Layer 3 of a small transformer language model trained on English Wikipedia (9 layers, counted from 0, width 96).
A neuron's activation on a vector x is GELU(weights . x + bias), where the dot is the dot product.
The model reads these tokens: " 8" " |" " 3" " |" " 5" " |"

The vector x that enters this layer's MLP at each token. A number n stands for (n - 128) times 0.023.
0 " 8": 39, 150, 114, 131, 139, 58, 110, 110, 150, 108, 133, 214, 152, 150, 220, 181, 181, 221, 108, 69, 121, 89, 82, 180, 98, 160, 123, 140, 76, 113, 26, 68, 151, 109, 126, 165, 87, 74, 51, 63, 101, 208, 140, 77, 172, 111, 136, 108, 120, 122, 189, 99, 207, 97, 45, 189, 182, 72, 187, 156, 130, 120, 121, 205, 89, 163, 112, 108, 116, 32, 110, 128, 205, 111, 122, 140, 121, 175, 164, 178, 114, 182, 118, 168, 194, 120, 89, 71, 142, 89, 96, 156, 137, 118, 145, 123
1 " |": 62, 149, 111, 151, 134, 62, 125, 127, 156, 96, 108, 225, 156, 151, 181, 188, 167, 204, 130, 76, 84, 93, 97, 191, 103, 166, 121, 144, 107, 90, 9, 88, 131, 121, 121, 174, 89, 81, 38, 71, 117, 214, 119, 93, 159, 132, 143, 98, 116, 130, 204, 85, 222, 82, 73, 190, 205, 54, 179, 137, 104, 136, 164, 179, 122, 145, 114, 138, 117, 11, 71, 115, 188, 107, 109, 167, 103, 132, 191, 161, 106, 192, 117, 185, 179, 107, 106, 100, 124, 70, 109, 146, 119, 129, 143, 145
2 " 3": 64, 139, 103, 137, 118, 50, 105, 123, 121, 97, 131, 211, 158, 131, 174, 164, 192, 209, 98, 66, 92, 78, 87, 163, 79, 198, 107, 140, 132, 110, 21, 69, 161, 116, 114, 180, 80, 101, 60, 66, 119, 212, 124, 108, 149, 129, 161, 108, 121, 115, 194, 117, 234, 102, 47, 200, 188, 37, 192, 129, 116, 144, 157, 190, 112, 143, 129, 108, 117, 35, 83, 122, 192, 117, 125, 159, 105, 159, 179, 179, 131, 170, 113, 143, 186, 70, 131, 68, 165, 66, 84, 135, 156, 145, 166, 134
3 " |": 72, 145, 108, 161, 126, 64, 124, 133, 159, 94, 111, 220, 153, 145, 174, 186, 170, 199, 130, 80, 83, 91, 101, 188, 103, 169, 120, 138, 118, 88, 8, 85, 123, 126, 124, 177, 87, 91, 42, 70, 118, 210, 118, 102, 161, 135, 149, 92, 115, 131, 208, 82, 231, 81, 70, 191, 203, 53, 184, 135, 94, 139, 163, 174, 124, 143, 116, 141, 118, 7, 65, 113, 183, 113, 114, 170, 100, 126, 196, 158, 106, 191, 113, 177, 174, 98, 113, 104, 121, 66, 106, 141, 120, 137, 150, 152
4 " 5": 79, 145, 102, 152, 135, 42, 112, 119, 121, 103, 131, 206, 158, 120, 174, 172, 204, 207, 100, 74, 98, 82, 84, 163, 77, 193, 126, 132, 126, 106, 14, 56, 169, 113, 117, 183, 70, 108, 67, 64, 116, 212, 120, 99, 140, 135, 149, 98, 125, 120, 190, 105, 230, 108, 50, 195, 179, 42, 206, 134, 112, 150, 143, 194, 117, 146, 129, 104, 122, 35, 85, 125, 185, 112, 124, 153, 95, 157, 183, 165, 115, 167, 113, 142, 191, 71, 135, 70, 164, 76, 77, 134, 165, 144, 170, 134
5 " |": 71, 141, 104, 164, 127, 62, 125, 136, 163, 95, 113, 218, 151, 143, 169, 188, 174, 197, 128, 85, 82, 90, 102, 187, 104, 169, 121, 135, 124, 86, 10, 82, 121, 129, 126, 176, 86, 95, 43, 71, 116, 205, 121, 103, 161, 136, 150, 89, 111, 133, 207, 81, 233, 81, 71, 190, 201, 54, 189, 134, 89, 140, 165, 173, 129, 145, 118, 140, 117, 5, 62, 113, 179, 115, 114, 171, 99, 127, 198, 154, 106, 190, 111, 172, 172, 92, 117, 107, 118, 63, 104, 138, 121, 143, 155, 158

Each question shows the input weights of one neuron of the MLP. A number n stands for (n - 128) times 0.018.

n299 (bias -0.022): 137, 91, 160, 109, 160, 170, 80, 116, 130, 142, 122, 133, 107, 125, 175, 193, 121, 95, 129, 118, 166, 113, 132, 156, 153, 76, 135, 124, 79, 107, 107, 165, 123, 104, 176, 118, 135, 110, 163, 141, 108, 152, 108, 101, 148, 81, 123, 132, 165, 89, 128, 134, 123, 92, 142, 130, 118, 115, 183, 127, 148, 113, 116, 122, 115, 126, 153, 100, 87, 132, 111, 101, 152, 89, 104, 172, 129, 104, 147, 144, 148, 172, 109, 101, 114, 212, 141, 116, 113, 142, 128, 150, 100, 100, 139, 128
Which token does this neuron like most? 0 " 8"

n156 (bias -0.034): 109, 105, 114, 105, 180, 169, 170, 153, 105, 169, 136, 97, 132, 150, 107, 87, 114, 153, 130, 176, 178, 75, 131, 92, 120, 177, 126, 158, 81, 111, 107, 173, 138, 132, 70, 116, 111, 72, 161, 129, 150, 120, 150, 81, 130, 105, 135, 133, 134, 109, 141, 124, 111, 130, 61, 131, 105, 109, 143, 127, 157, 127, 178, 133, 95, 148, 133, 155, 46, 137, 159, 128, 106, 122, 116, 159, 119, 114, 129, 143, 118, 174, 153, 151, 109, 177, 159, 96, 128, 144, 141, 148, 122, 101, 137, 135
Which token does this neuron like most? 0 " 8"

n245 (bias -0.002): 160, 144, 157, 145, 165, 117, 78, 122, 125, 140, 153, 148, 87, 131, 89, 115, 169, 139, 144, 170, 98, 119, 120, 118, 135, 129, 118, 127, 127, 119, 149, 100, 149, 117, 116, 109, 149, 120, 142, 159, 93, 102, 136, 119, 105, 158, 106, 99, 155, 135, 123, 112, 98, 143, 91, 134, 154, 127, 151, 142, 146, 156, 129, 175, 103, 160, 108, 155, 183, 124, 126, 98, 146, 106, 109, 139, 137, 97, 130, 157, 112, 121, 171, 165, 103, 122, 145, 70, 108, 113, 106, 99, 113, 138, 102, 88
On which token does it fire most, and how strongly? 4 " 5", at about 2.2

n353 (bias 0.018): 72, 119, 146, 149, 104, 96, 168, 126, 97, 130, 130, 134, 146, 129, 110, 85, 147, 138, 142, 166, 135, 169, 76, 89, 131, 172, 116, 87, 133, 159, 153, 126, 132, 98, 145, 123, 129, 149, 115, 110, 155, 138, 153, 127, 112, 146, 76, 150, 75, 140, 118, 115, 122, 128, 159, 135, 115, 119, 158, 121, 190, 108, 149, 138, 120, 110, 145, 98, 158, 85, 148, 195, 130, 152, 123, 122, 138, 134, 140, 102, 117, 114, 143, 145, 114, 107, 89, 114, 130, 126, 110, 158, 95, 161, 114, 134
Which token does this neuron like most? 4 " 5"

n369 (bias -0.017): 134, 127, 62, 106, 117, 140, 106, 142, 116, 135, 89, 163, 144, 139, 77, 123, 158, 119, 119, 115, 152, 128, 101, 133, 122, 99, 132, 146, 77, 141, 156, 68, 127, 106, 92, 85, 128, 123, 75, 151, 107, 96, 142, 132, 124, 126, 180, 120, 185, 139, 95, 117, 57, 128, 82, 105, 198, 154, 93, 160, 163, 136, 160, 177, 91, 198, 150, 181, 162, 169, 143, 151, 136, 128, 153, 157, 145, 124, 125, 139, 186, 127, 170, 106, 174, 161, 102, 88, 87, 93, 123, 96, 121, 136, 83, 128
Which token does this neuron like most? 0 " 8"

n9 (bias -0.002): 114, 73, 146, 137, 161, 151, 123, 49, 145, 142, 108, 164, 96, 137, 165, 141, 137, 133, 156, 191, 91, 179, 151, 140, 157, 96, 80, 120, 152, 148, 152, 45, 134, 124, 82, 131, 157, 110, 99, 123, 54, 106, 112, 78, 166, 113, 93, 122, 132, 148, 132, 139, 127, 102, 217, 108, 94, 152, 136, 160, 123, 134, 171, 132, 141, 63, 96, 156, 63, 128, 131, 145, 179, 107, 159, 171, 89, 72, 132, 116, 90, 155, 154, 135, 148, 156, 104, 120, 171, 174, 130, 126, 133, 101, 130, 149
Which token does this neuron like most? 1 " |"

n54 (bias -0.024): 138, 149, 122, 133, 129, 141, 122, 110, 105, 157, 119, 147, 118, 139, 148, 159, 136, 86, 109, 140, 122, 120, 167, 179, 118, 147, 112, 81, 133, 80, 152, 126, 81, 170, 110, 110, 143, 138, 176, 105, 107, 124, 146, 93, 92, 140, 123, 82, 154, 132, 113, 140, 135, 66, 196, 176, 135, 124, 149, 148, 103, 109, 122, 83, 137, 170, 154, 145, 124, 117, 144, 109, 161, 114, 144, 119, 135, 146, 157, 148, 97, 100, 165, 135, 109, 151, 108, 121, 133, 129, 106, 81, 98, 135, 93, 140
Which token does this neuron like most? 5 " |"

n352 (bias -0.003): 131, 130, 131, 124, 140, 122, 143, 160, 146, 116, 128, 153, 178, 161, 114, 96, 147, 114, 157, 123, 141, 110, 173, 132, 151, 140, 112, 129, 174, 158, 134, 98, 130, 118, 104, 184, 127, 114, 129, 91, 105, 95, 97, 156, 144, 116, 120, 159, 145, 123, 127, 152, 80, 150, 146, 127, 123, 98, 138, 143, 145, 123, 97, 129, 134, 78, 109, 132, 152, 90, 79, 195, 115, 143, 149, 118, 97, 123, 99, 157, 110, 138, 134, 140, 94, 137, 63, 134, 130, 120, 133, 119, 127, 121, 129, 127
Which token does this neuron like most? 3 " |"

n225 (bias 0.031): 139, 90, 124, 133, 104, 102, 107, 170, 153, 194, 138, 86, 150, 135, 115, 122, 89, 93, 107, 130, 118, 118, 125, 124, 185, 108, 129, 124, 139, 82, 134, 106, 159, 120, 115, 163, 71, 149, 109, 162, 138, 157, 128, 135, 151, 132, 88, 122, 144, 166, 140, 140, 118, 172, 117, 149, 124, 112, 142, 135, 147, 111, 118, 119, 153, 178, 75, 142, 157, 104, 95, 109, 137, 102, 131, 167, 146, 136, 101, 136, 142, 122, 122, 114, 145, 129, 167, 120, 101, 108, 128, 106, 129, 105, 132, 146
On which token does it fire most, and how strongly? 5 " |", at about 1.6